Layer 14 of a small transformer language model trained on English Wikipedia (25 layers, counted from 0, width 96).
A neuron's activation on a vector x is ReLU(weights . x + bias), where the dot is the dot product.

Input weights of the MLP neurons that the questions are about. A number n stands for (n - 500) times 0.0025.
n30 (bias -0.036): 486 558 513 415 324 594 522 500 390 466 438 457 618 397 729 520 424 552 216 615 497 445 559 577 386 529 442 735 565 469 453 553 615 633 527 393 442 535 481 415 534 500 486 583 530 505 454 518 451 414 558 622 463 472 288 465 545 635 347 674 681 500 544 452 448 533 561 542 466 516 433 385 446 458 636 409 402 634 597 550 566 561 445 543 298 480 497 556 586 512 352 353 642 549 635 461
n31 (bias -0.034): 447 733 532 595 564 284 453 309 418 338 587 397 414 600 588 645 561 457 590 594 575 389 530 408 490 524 411 534 697 599 391 247 517 534 762 322 573 559 675 549 581 376 510 342 454 614 683 384 678 331 317 477 552 503 483 296 642 434 300 470 573 337 467 526 507 453 615 586 561 391 410 517 411 524 600 562 560 566 572 493 289 500 448 353 496 500 467 358 661 452 357 523 473 605 480 683
n33 (bias -0.032): 564 397 395 584 606 371 527 507 661 431 507 433 613 704 417 514 420 527 602 442 514 312 620 601 383 416 473 588 260 479 510 528 764 569 401 530 639 724 468 333 145 661 503 507 527 297 353 482 641 456 719 407 437 377 541 338 379 487 466 534 524 568 331 405 542 434 432 738 243 448 667 553 598 573 640 587 548 479 465 334 408 600 536 510 568 490 658 562 467 496 511 561 425 575 335 561
n116 (bias -0.038): 519 440 388 383 595 632 450 596 467 506 575 500 385 384 525 525 613 514 351 355 537 437 444 602 516 654 604 603 461 551 467 642 483 669 720 429 643 313 529 617 475 406 511 565 527 416 497 424 500 505 394 387 400 348 384 485 716 497 376 492 478 497 478 466 423 485 442 522 517 519 550 375 630 441 555 472 672 543 347 541 471 523 312 497 576 696 533 598 524 635 491 431 553 682 419 528
n117 (bias -0.045): 322 494 480 535 399 538 476 500 494 503 337 427 588 524 539 631 512 480 655 729 659 567 381 368 435 427 523 409 698 449 468 476 363 560 609 497 432 549 573 483 539 299 455 682 494 506 561 512 421 658 351 575 406 188 385 584 569 582 538 527 412 409 518 466 497 576 586 465 647 647 488 415 624 425 709 594 462 380 443 544 448 362 466 446 658 304 593 530 500 628 445 512 447 565 440 394
n134 (bias -0.032): 335 440 484 467 507 553 463 738 513 473 552 404 510 597 480 372 625 526 345 426 442 306 285 626 351 569 649 345 507 558 355 823 445 571 477 441 510 445 475 513 396 557 589 339 546 601 569 686 579 411 621 325 600 350 620 525 334 233 540 466 550 702 500 468 490 665 389 629 483 538 660 493 442 605 500 548 527 538 565 447 545 608 483 251 472 473 316 530 609 562 239 437 597 577 335 603
n169 (bias -0.032): 522 512 494 656 572 463 663 401 614 418 418 580 500 653 582 459 510 497 333 506 633 643 459 494 381 529 392 288 214 296 682 481 194 636 564 635 472 418 476 405 686 556 459 519 543 403 650 526 318 642 681 378 548 553 413 503 392 500 534 525 450 481 420 393 622 705 581 562 449 572 491 510 532 608 509 538 559 441 417 484 406 526 347 494 543 471 651 585 572 361 533 593 516 379 346 628
n200 (bias -0.029): 431 399 585 626 611 654 500 504 424 463 275 655 397 794 571 236 463 431 629 552 575 779 382 436 574 675 219 265 631 455 692 533 249 650 529 547 526 522 353 237 589 459 481 659 392 428 428 694 471 533 466 314 420 515 279 469 582 431 581 552 449 354 529 630 542 548 561 606 470 454 378 549 470 705 559 402 312 500 477 609 622 565 527 699 639 289 670 563 620 565 420 434 518 366 500 434
n205 (bias -0.027): 457 487 516 470 654 459 566 354 513 478 439 511 520 456 419 575 545 532 489 343 553 608 481 634 552 415 622 353 458 598 549 483 415 400 349 427 344 337 518 586 569 401 494 455 476 676 521 428 500 380 344 452 520 358 511 399 617 568 522 586 722 533 522 484 387 586 340 535 648 437 500 562 469 481 421 623 390 494 525 448 710 443 457 517 586 654 497 492 437 446 312 606 635 471 406 702
n214 (bias -0.026): 399 484 500 450 637 426 468 491 559 560 583 649 485 446 457 460 416 508 465 681 587 334 497 500 321 403 494 503 509 471 419 560 523 575 409 503 415 453 511 614 589 520 468 439 606 655 467 236 343 475 300 461 641 443 548 605 480 596 352 486 597 599 398 361 488 546 361 585 523 440 548 450 369 601 491 555 511 592 849 491 462 396 497 459 473 348 691 477 486 703 544 466 474 464 457 611
n257 (bias -0.028): 526 514 609 471 401 306 313 547 654 515 559 542 506 642 261 344 550 397 602 412 588 434 383 488 738 467 448 470 462 559 732 494 530 447 568 443 512 409 583 480 606 512 444 542 588 415 480 457 408 592 716 353 560 544 520 687 447 578 570 509 488 549 350 444 473 701 418 460 518 325 503 362 426 556 477 384 564 664 547 374 506 427 548 524 671 432 529 576 595 461 494 465 337 594 529 410
n282 (bias -0.037): 247 729 444 616 573 304 382 454 497 671 580 269 622 493 679 493 553 527 479 716 507 443 382 511 362 375 545 561 384 535 278 650 611 620 470 575 572 476 533 432 531 479 429 720 314 406 578 595 602 479 414 540 418 569 465 467 584 609 386 646 652 445 675 497 439 657 561 345 620 480 552 696 411 461 445 433 587 308 479 493 382 493 349 249 525 465 486 762 377 353 341 517 597 377 671 407
n317 (bias -0.027): 523 472 602 576 580 417 443 697 462 623 440 454 445 601 437 443 627 477 546 599 500 617 542 591 571 274 582 515 503 542 564 401 549 367 391 415 532 642 362 512 626 518 491 637 480 448 555 313 553 382 350 422 592 467 292 335 383 576 435 557 358 406 368 423 430 698 451 644 621 531 521 469 585 422 574 385 488 373 527 622 558 451 318 821 494 621 532 557 466 396 485 512 669 522 569 429
n387 (bias -0.043): 429 367 486 376 489 389 489 577 472 518 668 567 675 482 569 489 544 493 586 239 869 597 572 460 404 381 593 318 320 478 496 631 344 449 437 493 432 282 390 419 467 514 835 393 362 556 348 549 532 536 586 504 608 414 569 280 573 336 640 475 327 357 407 472 574 698 489 572 416 490 569 485 736 577 604 563 579 447 662 356 627 740 643 316 462 751 628 449 354 552 485 489 489 481 402 690
n398 (bias -0.024): 448 395 461 644 430 477 579 664 373 650 477 488 433 386 536 497 432 318 545 521 527 445 506 616 425 376 486 364 464 378 592 409 506 438 540 457 663 486 236 534 532 353 443 560 523 557 486 672 437 503 557 585 491 693 380 442 627 413 669 618 649 645 662 299 232 654 521 381 595 483 474 494 491 580 570 458 409 610 628 429 539 573 485 533 469 581 483 550 503 548 381 523 371 534 600 456
n410 (bias -0.032): 612 636 550 362 559 486 379 511 344 667 323 461 489 527 542 469 483 378 308 441 395 518 441 339 457 663 592 319 458 665 558 639 351 371 553 517 589 376 471 736 667 379 577 479 473 554 716 536 263 626 599 370 372 558 558 464 434 408 627 452 414 582 612 474 362 496 604 411 612 599 700 624 342 448 524 669 335 687 405 348 600 568 296 339 385 430 459 566 699 571 679 651 479 500 521 346
n489 (bias -0.021): 412 576 371 413 483 372 506 596 618 471 644 506 420 628 303 624 642 596 559 396 651 530 466 474 429 474 574 638 538 416 587 583 482 465 356 643 719 483 481 559 558 420 459 632 575 586 343 470 458 421 615 461 364 483 571 518 431 503 546 477 526 412 415 639 476 395 601 375 497 486 437 550 152 529 639 541 526 643 637 596 382 405 446 346 461 474 371 491 541 550 559 449 517 408 419 483
n492 (bias -0.036): 488 559 391 552 374 484 721 356 509 380 436 403 474 491 455 382 459 360 523 525 420 552 371 683 255 471 584 662 526 423 550 471 419 513 597 528 347 546 646 411 548 598 702 623 574 543 460 606 627 562 584 686 370 412 440 381 430 503 591 402 685 525 453 446 374 527 474 469 462 611 428 613 500 309 544 593 487 638 654 328 516 575 480 474 322 548 327 760 294 558 487 513 402 625 380 559
n506 (bias -0.045): 399 661 616 315 292 337 578 667 543 553 491 630 478 472 660 500 585 506 490 310 484 372 410 519 453 449 390 389 610 566 750 484 398 513 479 597 528 455 606 442 453 515 525 363 506 630 279 520 460 629 270 431 363 701 475 516 456 473 423 444 648 675 393 583 293 547 532 414 500 500 571 436 702 594 596 570 497 364 569 559 526 452 510 579 471 456 457 509 429 596 213 475 515 516 581 482
n520 (bias -0.032): 410 474 289 490 521 375 661 397 418 739 490 536 381 535 553 585 397 194 274 528 564 478 489 614 341 460 483 486 546 390 600 475 540 433 666 603 417 619 503 439 570 479 667 643 548 381 531 515 558 459 500 456 374 615 500 317 511 476 493 977 490 538 597 420 575 586 805 268 482 480 608 568 668 415 382 379 594 413 525 430 594 500 453 553 467 368 455 486 490 518 605 594 744 729 405 479
n543 (bias -0.032): 484 574 510 458 441 492 476 231 524 500 458 561 444 503 634 492 470 542 553 562 500 550 411 511 503 603 684 483 500 558 688 440 433 593 513 484 444 495 398 374 581 511 560 550 560 382 468 607 558 532 428 605 622 307 616 308 541 540 578 581 409 401 567 531 389 552 483 575 352 459 608 528 659 495 588 583 417 522 410 548 397 548 245 549 418 684 439 649 578 450 525 273 500 511 457 495
n560 (bias -0.031): 595 495 528 447 507 458 574 487 442 490 507 497 620 490 687 408 468 383 444 612 515 569 522 676 409 492 578 690 432 510 488 547 330 613 481 398 412 526 416 505 488 295 518 432 471 462 428 495 575 422 490 625 561 463 340 528 505 556 439 510 483 613 305 648 414 455 380 449 432 484 532 439 450 430 539 477 456 618 475 554 418 538 477 528 348 500 398 517 576 469 662 534 542 569 659 623
n566 (bias -0.022): 561 648 418 540 366 592 747 563 540 445 434 609 556 548 555 455 434 567 254 534 452 408 383 354 442 613 500 405 438 326 651 442 518 694 457 339 473 470 678 537 655 305 291 665 634 450 437 410 635 608 454 454 401 572 766 489 334 581 313 407 636 670 473 542 426 750 415 286 451 441 541 398 545 590 378 573 442 443 354 507 574 393 443 521 686 524 305 655 585 493 418 446 507 646 421 677

Each question shows a token from some text and the vector x that enters the MLP there. A number n stands for (n - 500) times 0.0092.

"ly": 618 378 449 454 551 477 433 373 623 692 651 711 401 454 440 303 618 631 460 377 357 475 529 522 569 598 496 357 339 313 421 550 645 441 322 466 325 618 314 658 533 510 456 466 716 520 750 504 524 490 487 568 652 577 301 586 554 781 592 330 263 654 558 579 469 350 676 372 575 347 407 505 377 413 493 490 435 361 343 468 386 558 640 661 489 659 658 357 328 517 692 525 278 671 572 592
The most active neuron and its activation: n257, at about 1.1

" |": 561 419 471 519 421 465 394 459 590 503 614 702 489 500 566 584 501 685 498 443 402 445 304 628 501 686 455 398 290 489 378 411 601 466 270 691 336 630 286 608 622 536 361 479 413 480 706 550 576 496 479 475 582 472 299 571 500 668 419 415 446 382 504 769 506 618 484 370 569 707 262 509 537 446 358 563 427 551 321 398 419 649 809 362 458 498 614 525 167 428 672 589 372 678 749 584
The neuron with the highest activation: n282

" I": 591 285 360 458 396 533 511 218 463 431 553 552 599 543 435 520 569 752 530 334 398 456 420 404 616 775 421 306 448 473 421 537 753 341 420 531 223 573 373 543 605 606 375 610 594 559 659 469 566 383 415 450 522 646 364 610 574 623 419 456 468 682 564 724 543 652 622 469 624 461 267 344 549 447 497 487 529 495 426 465 459 639 815 575 428 656 761 457 417 372 530 507 215 549 580 318
The neuron with the highest activation: n257

" south": 522 432 378 590 535 580 384 454 620 577 607 661 324 478 450 679 593 635 323 234 370 273 456 505 597 663 583 241 480 548 397 541 688 546 502 539 355 504 284 553 485 624 379 525 700 463 766 532 556 409 495 530 632 521 357 509 390 699 536 382 361 604 728 698 408 391 762 470 495 495 317 324 484 413 562 539 554 506 381 330 327 659 609 614 661 631 538 333 504 334 459 545 184 595 607 452
Which three neurons fire most, strongest first? n116, n257, n398

"ower": 558 400 320 545 666 538 537 609 455 500 695 588 241 417 605 461 435 535 254 398 200 400 494 507 679 576 474 451 511 523 575 411 656 529 389 654 276 660 314 721 414 745 541 457 548 647 657 480 476 456 339 576 488 381 227 661 493 651 482 376 447 563 793 737 562 364 652 523 490 549 451 344 547 641 309 604 504 447 401 407 486 596 504 418 496 589 519 438 362 409 631 580 303 513 719 381
The neuron with the highest activation: n116

" re": 611 294 533 543 565 380 480 405 429 656 679 642 518 526 349 518 525 642 308 383 284 283 378 488 581 463 560 263 440 596 419 572 844 589 409 533 355 761 355 629 632 617 567 503 461 542 607 376 555 401 540 630 745 654 306 600 381 607 534 461 384 536 712 733 496 402 590 576 513 506 328 390 416 555 348 596 409 535 578 433 384 450 771 506 547 400 506 214 365 379 589 495 347 555 502 489
The two highest activations, in order: n214, n257

"ib": 649 352 483 369 530 505 577 293 617 415 678 671 397 420 554 596 541 616 668 377 238 445 375 471 694 433 640 335 523 491 387 434 665 594 520 505 318 523 329 639 549 601 403 420 615 585 729 340 466 597 435 609 643 562 332 465 504 486 491 368 418 574 690 624 556 272 610 463 531 447 408 275 522 440 438 554 596 371 363 582 227 538 781 529 447 396 407 323 536 577 688 446 477 743 805 330
The two highest activations, in order: n31, n560

"l": 590 438 329 474 462 604 581 514 774 325 495 648 305 446 316 627 696 686 622 406 492 266 463 360 548 395 525 602 510 468 536 600 687 583 386 569 299 580 277 635 594 519 486 562 566 495 742 563 687 570 452 648 447 526 564 350 292 326 619 494 557 398 523 789 465 502 500 483 609 455 282 532 447 294 452 521 465 371 357 426 389 582 777 538 436 352 574 306 399 323 739 595 396 452 677 384
The neuron with the highest activation: n489

").": 673 297 425 606 420 379 482 460 463 432 570 757 490 478 562 585 434 670 490 466 234 369 483 523 571 485 477 336 379 494 574 593 597 550 470 596 362 591 407 500 688 538 441 491 669 636 652 429 559 502 601 551 579 596 85 635 484 701 475 366 408 407 591 640 493 368 514 486 522 684 229 335 523 362 421 573 572 437 354 415 320 606 665 642 438 457 466 462 510 458 576 495 373 718 585 506
Which three neurons fire most, strongest first? n560, n169, n30

" In": 648 368 627 471 469 437 544 400 542 508 637 636 424 611 502 651 447 703 474 618 138 405 385 481 535 536 494 308 268 492 545 510 593 574 489 604 355 464 289 674 565 581 493 584 683 452 728 535 673 555 440 569 544 520 193 482 587 639 619 376 483 420 572 830 479 347 620 493 446 618 434 266 561 427 375 533 443 328 382 409 412 544 782 479 445 554 440 348 484 429 506 388 341 656 442 598
The most active neuron and its activation: n543, at about 1.6

",": 596 275 521 599 454 468 557 358 568 439 624 635 374 555 450 591 503 703 433 441 178 513 323 471 414 560 513 422 480 439 565 449 651 486 211 605 427 677 330 749 603 466 464 523 484 458 691 477 560 532 581 738 567 597 243 676 506 585 471 299 413 490 601 696 441 454 563 514 495 565 533 386 494 529 450 533 410 525 290 317 386 714 836 483 484 500 407 482 444 435 645 555 170 609 477 555
The two highest activations, in order: n492, n560

" the": 647 366 410 522 398 452 560 416 512 419 567 639 419 526 567 589 487 575 502 532 74 429 276 488 615 447 530 190 562 450 599 615 563 598 374 530 202 719 332 567 595 473 567 529 583 583 740 410 633 551 430 536 574 550 182 531 533 712 480 469 341 555 584 691 489 433 624 523 561 655 395 437 592 375 388 488 505 458 407 370 353 586 717 561 523 423 500 468 426 484 535 552 373 628 597 523
The most active neuron and its activation: n117, at about 2.1

"ess": 440 535 475 494 390 510 496 481 615 628 606 723 321 370 385 508 466 508 505 627 175 342 447 560 541 347 657 518 415 321 435 357 487 625 299 666 515 553 323 561 680 614 440 347 394 638 549 650 601 620 336 744 452 598 512 668 523 686 424 208 344 412 694 632 549 336 524 623 655 305 503 514 429 468 405 663 518 417 430 549 534 538 710 443 315 624 456 323 333 557 540 512 305 591 749 497
Which three neurons fire most, strongest first? n214, n506, n398

"le": 609 469 433 492 455 613 547 543 472 213 539 531 351 509 480 451 786 635 551 403 198 263 477 405 562 586 401 533 720 454 538 521 624 535 251 650 381 646 188 563 576 722 474 598 381 504 573 552 555 546 522 696 558 645 496 480 295 608 502 418 561 471 494 637 626 539 485 472 696 365 232 640 482 352 610 409 536 391 406 597 567 668 711 556 602 516 418 378 525 375 552 357 277 306 598 290
The neuron with the highest activation: n200

" C": 657 348 469 347 481 574 619 541 572 591 584 650 498 464 490 516 521 752 417 529 282 405 246 550 621 588 688 276 362 658 424 502 495 613 512 534 144 520 290 538 698 647 563 589 579 538 622 568 666 528 522 461 571 508 267 558 382 522 472 381 441 416 694 656 406 355 634 453 594 543 363 290 639 441 302 580 434 433 427 415 541 544 887 525 468 476 391 434 480 375 380 497 406 574 491 585
The most active neuron and its activation: n134, at about 3

"-": 565 326 405 480 331 436 516 505 609 488 588 587 515 495 543 539 382 626 512 432 167 453 304 611 570 535 711 325 429 576 515 550 491 581 440 535 211 651 360 582 549 611 498 475 592 669 634 532 617 586 531 609 632 567 201 600 524 722 451 338 543 395 578 691 418 304 653 502 521 683 241 454 600 419 434 606 488 327 365 465 375 536 783 497 438 427 509 445 499 491 632 387 274 545 477 628
The two highest activations, in order: n492, n560

"5": 659 337 352 644 564 672 647 450 419 466 705 670 312 602 513 499 623 652 455 384 314 550 443 512 624 514 526 450 518 365 648 453 696 461 338 612 489 479 195 580 404 583 478 433 447 565 480 512 494 362 503 494 535 563 406 509 597 673 240 387 340 452 609 719 356 503 700 591 654 736 348 567 419 443 271 501 414 298 443 464 520 457 659 379 588 588 450 432 427 455 623 514 133 571 790 499
The neuron with the highest activation: n398

"==": 687 303 534 476 394 546 546 489 504 405 692 714 598 417 541 623 407 707 417 541 373 394 308 443 511 446 536 238 441 496 491 472 514 518 337 464 269 639 341 681 653 467 570 509 604 520 681 513 548 497 543 591 501 572 168 658 556 719 408 493 434 384 606 595 568 302 530 601 473 620 140 363 556 395 494 570 511 379 407 539 459 456 784 555 400 447 629 476 486 535 605 390 463 566 694 415
The most active neuron and its activation: n30, at about 3.3

"av": 640 342 247 733 448 458 498 412 454 579 684 463 586 566 612 588 424 830 575 424 345 363 303 491 626 521 414 355 501 356 454 437 608 552 317 625 584 604 278 546 564 738 531 541 553 537 572 551 558 624 494 604 444 640 364 443 466 371 436 330 355 596 666 484 548 248 500 527 642 535 412 334 493 593 244 414 472 298 566 478 446 603 773 423 319 592 642 352 476 509 596 494 278 642 737 581
The two highest activations, in order: n398, n33

"8)": 609 415 508 666 450 534 547 563 549 394 644 645 344 473 491 449 431 741 454 351 417 541 383 583 478 602 519 229 455 420 548 584 696 515 314 701 509 565 286 432 650 514 360 545 532 510 572 487 605 516 482 584 631 560 304 514 372 645 399 367 384 483 524 852 553 364 451 392 637 757 306 430 505 411 309 584 467 422 316 424 390 575 713 532 442 609 516 442 409 255 709 510 266 663 706 454
The most active neuron and its activation: n566, at about 1.7

"Y": 614 379 350 651 437 572 557 459 400 512 714 470 400 517 517 551 377 809 472 417 500 474 362 605 657 605 376 402 399 428 603 462 651 688 285 514 257 541 317 600 504 786 539 458 561 495 613 546 617 364 537 581 623 604 339 420 550 501 283 225 364 548 700 483 722 278 631 563 662 528 418 461 534 540 372 537 410 331 456 603 491 521 878 489 464 483 487 511 400 375 453 639 355 387 719 304
The neuron with the highest activation: n200

" dec": 562 392 579 628 749 444 423 273 421 557 793 627 464 434 429 671 430 598 416 405 194 231 476 507 630 535 664 274 367 493 377 653 660 534 295 463 383 526 395 565 641 506 584 582 533 519 557 366 625 447 486 700 635 422 448 640 324 795 495 388 487 460 668 625 436 484 537 539 582 455 274 432 525 491 536 601 517 393 423 474 367 485 773 370 394 303 468 272 439 486 694 544 480 598 573 541
The most active neuron and its activation: n214, at about 3.9

"ing": 606 311 437 543 459 526 504 424 536 462 630 642 233 437 542 516 565 646 484 594 27 399 434 472 620 523 751 407 454 510 521 519 603 704 468 556 300 549 295 711 523 589 426 393 555 555 711 403 571 525 477 720 415 605 250 467 535 599 464 437 300 563 695 665 665 512 639 344 399 474 388 403 533 405 423 556 576 376 393 535 401 501 681 501 432 563 504 424 483 458 701 444 315 733 544 397
The neuron with the highest activation: n116

"por": 561 400 439 392 568 464 613 525 581 278 568 495 580 511 704 572 434 636 319 407 342 378 537 515 563 533 591 389 470 520 333 546 752 412 393 427 522 584 316 641 551 633 312 547 592 592 742 361 467 501 427 733 443 455 463 567 470 581 493 344 570 628 646 828 701 226 463 416 700 535 430 594 418 631 313 537 524 435 411 236 225 620 611 289 501 606 477 552 392 326 763 409 310 551 558 504
The neuron with the highest activation: n282

" tra": 497 395 390 637 512 505 433 477 468 514 559 561 478 486 513 599 642 696 398 318 333 324 397 508 535 682 581 166 490 562 338 622 758 485 436 584 370 739 271 674 467 696 427 633 547 541 523 536 669 253 492 700 585 459 433 537 239 572 531 372 362 443 717 685 448 530 757 517 549 432 364 369 622 461 579 624 621 386 474 446 379 604 648 608 593 392 541 222 477 429 532 495 236 514 429 413
The neuron with the highest activation: n33

"B": 753 309 619 396 548 438 616 466 544 441 560 550 480 553 381 554 444 782 485 466 343 551 313 575 632 458 573 288 339 584 391 429 637 645 509 586 240 609 272 534 686 523 513 582 630 624 633 483 605 517 499 612 542 531 302 407 538 636 435 344 451 350 612 580 610 319 702 490 549 527 283 475 626 402 303 476 520 305 351 449 518 492 933 430 433 475 432 471 468 440 462 497 337 610 439 630
The two highest activations, in order: n205, n492

"oss": 535 439 549 467 552 537 557 690 534 468 691 644 372 296 473 553 601 565 537 556 300 412 306 468 463 430 532 435 436 366 482 350 704 657 407 783 540 603 171 499 521 661 344 428 441 799 741 631 565 486 333 746 630 519 470 598 498 589 461 273 360 306 714 656 523 280 527 454 627 492 364 535 460 409 383 601 476 287 590 426 462 570 609 493 517 593 400 316 271 558 431 561 358 604 680 362
The neuron with the highest activation: n398

"\n": 604 321 446 467 428 377 443 432 391 420 608 638 453 486 521 629 461 659 491 496 219 425 349 442 673 506 509 314 334 543 612 655 615 622 468 518 306 491 399 556 695 685 541 450 609 577 615 484 626 574 627 634 571 632 131 617 536 693 423 453 487 526 614 669 387 318 543 471 528 647 268 368 469 387 436 531 568 432 407 379 331 526 666 601 423 475 436 512 455 439 549 517 322 780 579 488
The neuron with the highest activation: n257

" success": 543 453 436 505 475 488 374 562 537 612 529 562 357 385 376 517 596 651 361 419 253 263 474 489 615 617 782 289 426 518 369 698 699 497 328 435 514 625 369 580 617 612 367 612 574 548 719 601 532 382 550 644 596 585 470 546 304 627 349 351 323 578 638 764 547 457 763 449 557 490 350 410 481 394 380 661 463 333 685 284 351 632 685 546 357 569 478 291 461 442 553 537 263 522 712 427
The two highest activations, in order: n410, n134

"rom": 715 502 586 594 466 426 600 378 490 520 797 524 549 648 433 768 365 648 433 494 174 396 585 525 583 501 325 337 364 442 558 507 554 634 444 646 426 527 216 638 506 631 577 451 652 418 736 357 616 476 433 637 504 494 367 538 559 595 484 270 348 510 772 652 496 359 582 397 504 594 418 347 546 348 416 558 450 241 386 375 445 546 755 457 583 585 533 224 398 442 563 381 377 624 479 603
The most active neuron and its activation: n33, at about 0.86

" f": 598 288 526 499 492 481 480 366 392 592 591 731 520 489 529 662 446 637 492 380 380 399 394 522 536 498 528 323 540 449 431 583 624 555 464 569 213 650 361 510 524 539 527 578 563 650 764 373 601 554 475 601 405 587 246 558 489 669 582 429 133 551 642 547 490 461 676 421 833 471 237 470 492 303 429 562 573 385 504 497 281 468 838 462 515 560 546 341 472 382 526 449 456 622 543 523
The two highest activations, in order: n117, n520

"ok": 540 473 390 460 526 527 553 479 588 347 634 529 278 376 480 546 485 661 499 463 355 330 462 603 746 548 548 489 600 443 532 478 702 583 392 616 348 509 318 432 517 592 529 404 645 585 531 262 670 528 118 490 445 730 507 593 418 512 278 341 631 416 689 838 597 456 659 450 727 325 336 552 659 435 469 646 508 424 272 462 501 566 679 574 317 545 525 360 364 390 551 429 348 554 760 466
The two highest activations, in order: n506, n31

"e": 553 495 388 457 401 682 492 444 668 260 539 483 451 265 206 474 717 800 493 342 259 342 450 477 560 676 478 491 368 562 578 405 613 650 443 485 349 738 371 558 550 572 588 559 435 512 689 425 519 464 389 639 642 426 437 479 366 547 453 364 606 441 497 855 613 577 473 553 627 499 462 548 516 586 427 553 528 351 331 418 529 659 703 478 522 458 539 434 246 303 631 523 378 408 830 390
The neuron with the highest activation: n566

" November": 667 579 601 423 427 402 465 234 510 599 723 620 399 530 603 649 433 555 441 358 265 307 389 481 506 628 628 447 548 498 617 438 546 532 397 612 312 488 276 675 551 592 322 626 562 585 759 428 720 388 416 578 561 447 434 575 561 564 369 359 500 561 848 669 517 392 622 403 421 611 353 530 503 358 446 544 449 420 292 341 345 511 838 399 369 544 334 395 496 390 702 472 357 662 661 478
Which three neurons fire most, strongest first? n31, n543, n410

" Comm": 635 375 588 507 571 474 519 272 454 535 586 498 515 528 641 594 546 661 416 455 396 264 406 571 574 494 563 343 606 537 437 582 803 569 394 449 384 737 372 628 503 573 332 505 461 554 755 449 549 397 526 691 645 524 314 512 238 655 647 447 442 608 721 704 595 356 603 338 528 512 266 401 448 425 279 514 546 473 566 434 283 520 807 423 349 329 668 345 480 363 672 554 377 445 534 389
The neuron with the highest activation: n214

"ig": 557 571 504 664 355 477 640 379 459 293 766 466 574 479 284 531 640 807 529 460 354 236 409 511 402 453 407 347 512 468 507 335 658 467 373 668 472 705 248 618 613 581 450 437 514 713 611 549 532 599 552 612 398 524 405 504 583 548 457 425 568 603 649 539 344 646 536 406 641 383 473 369 572 531 241 410 371 369 425 619 468 726 837 273 358 458 398 346 432 509 599 589 435 511 712 425
The neuron with the highest activation: n398

"b": 632 350 621 580 567 570 565 619 488 324 551 487 459 712 441 565 638 450 505 365 305 488 380 589 693 381 527 636 412 506 439 204 709 544 500 474 362 648 161 564 497 524 549 298 548 706 623 562 589 570 456 607 577 461 353 678 579 487 441 381 320 620 528 472 542 432 602 441 624 403 275 628 346 404 366 510 460 174 427 536 425 716 956 381 563 529 459 502 465 512 630 499 402 384 510 555
The neuron with the highest activation: n31

" by": 541 300 435 572 382 447 444 386 502 459 562 661 447 444 453 483 500 603 482 592 146 497 326 559 490 603 566 286 404 501 518 611 589 631 429 501 319 618 230 503 648 623 459 384 680 500 766 424 631 464 412 633 597 577 327 674 694 787 464 553 337 519 500 697 506 404 650 528 458 585 448 486 624 366 465 453 460 333 370 334 308 548 820 579 565 486 460 419 389 505 542 522 280 595 673 503
The two highest activations, in order: n560, n543

"ew": 541 416 353 388 528 470 462 695 489 510 679 556 472 508 547 585 461 568 430 507 148 557 317 503 623 414 472 518 538 469 530 488 705 598 259 469 326 622 333 462 480 586 621 554 557 688 667 413 570 421 396 399 303 504 431 667 659 662 583 282 629 724 691 541 641 509 551 372 721 363 281 472 503 625 382 493 486 254 201 510 376 559 727 394 493 633 479 434 509 479 635 459 348 364 733 621
The two highest activations, in order: n282, n566

" of": 570 340 358 634 485 456 502 474 463 341 618 648 541 599 423 611 501 630 477 593 307 347 305 433 437 686 407 363 525 553 457 406 566 473 444 522 334 727 281 593 600 571 494 476 539 480 830 494 466 493 586 569 686 374 290 342 602 722 616 456 475 690 494 635 464 378 427 617 473 543 448 541 612 603 350 423 402 452 247 385 416 724 886 461 398 514 594 396 310 374 656 508 355 479 662 541
The neuron with the highest activation: n33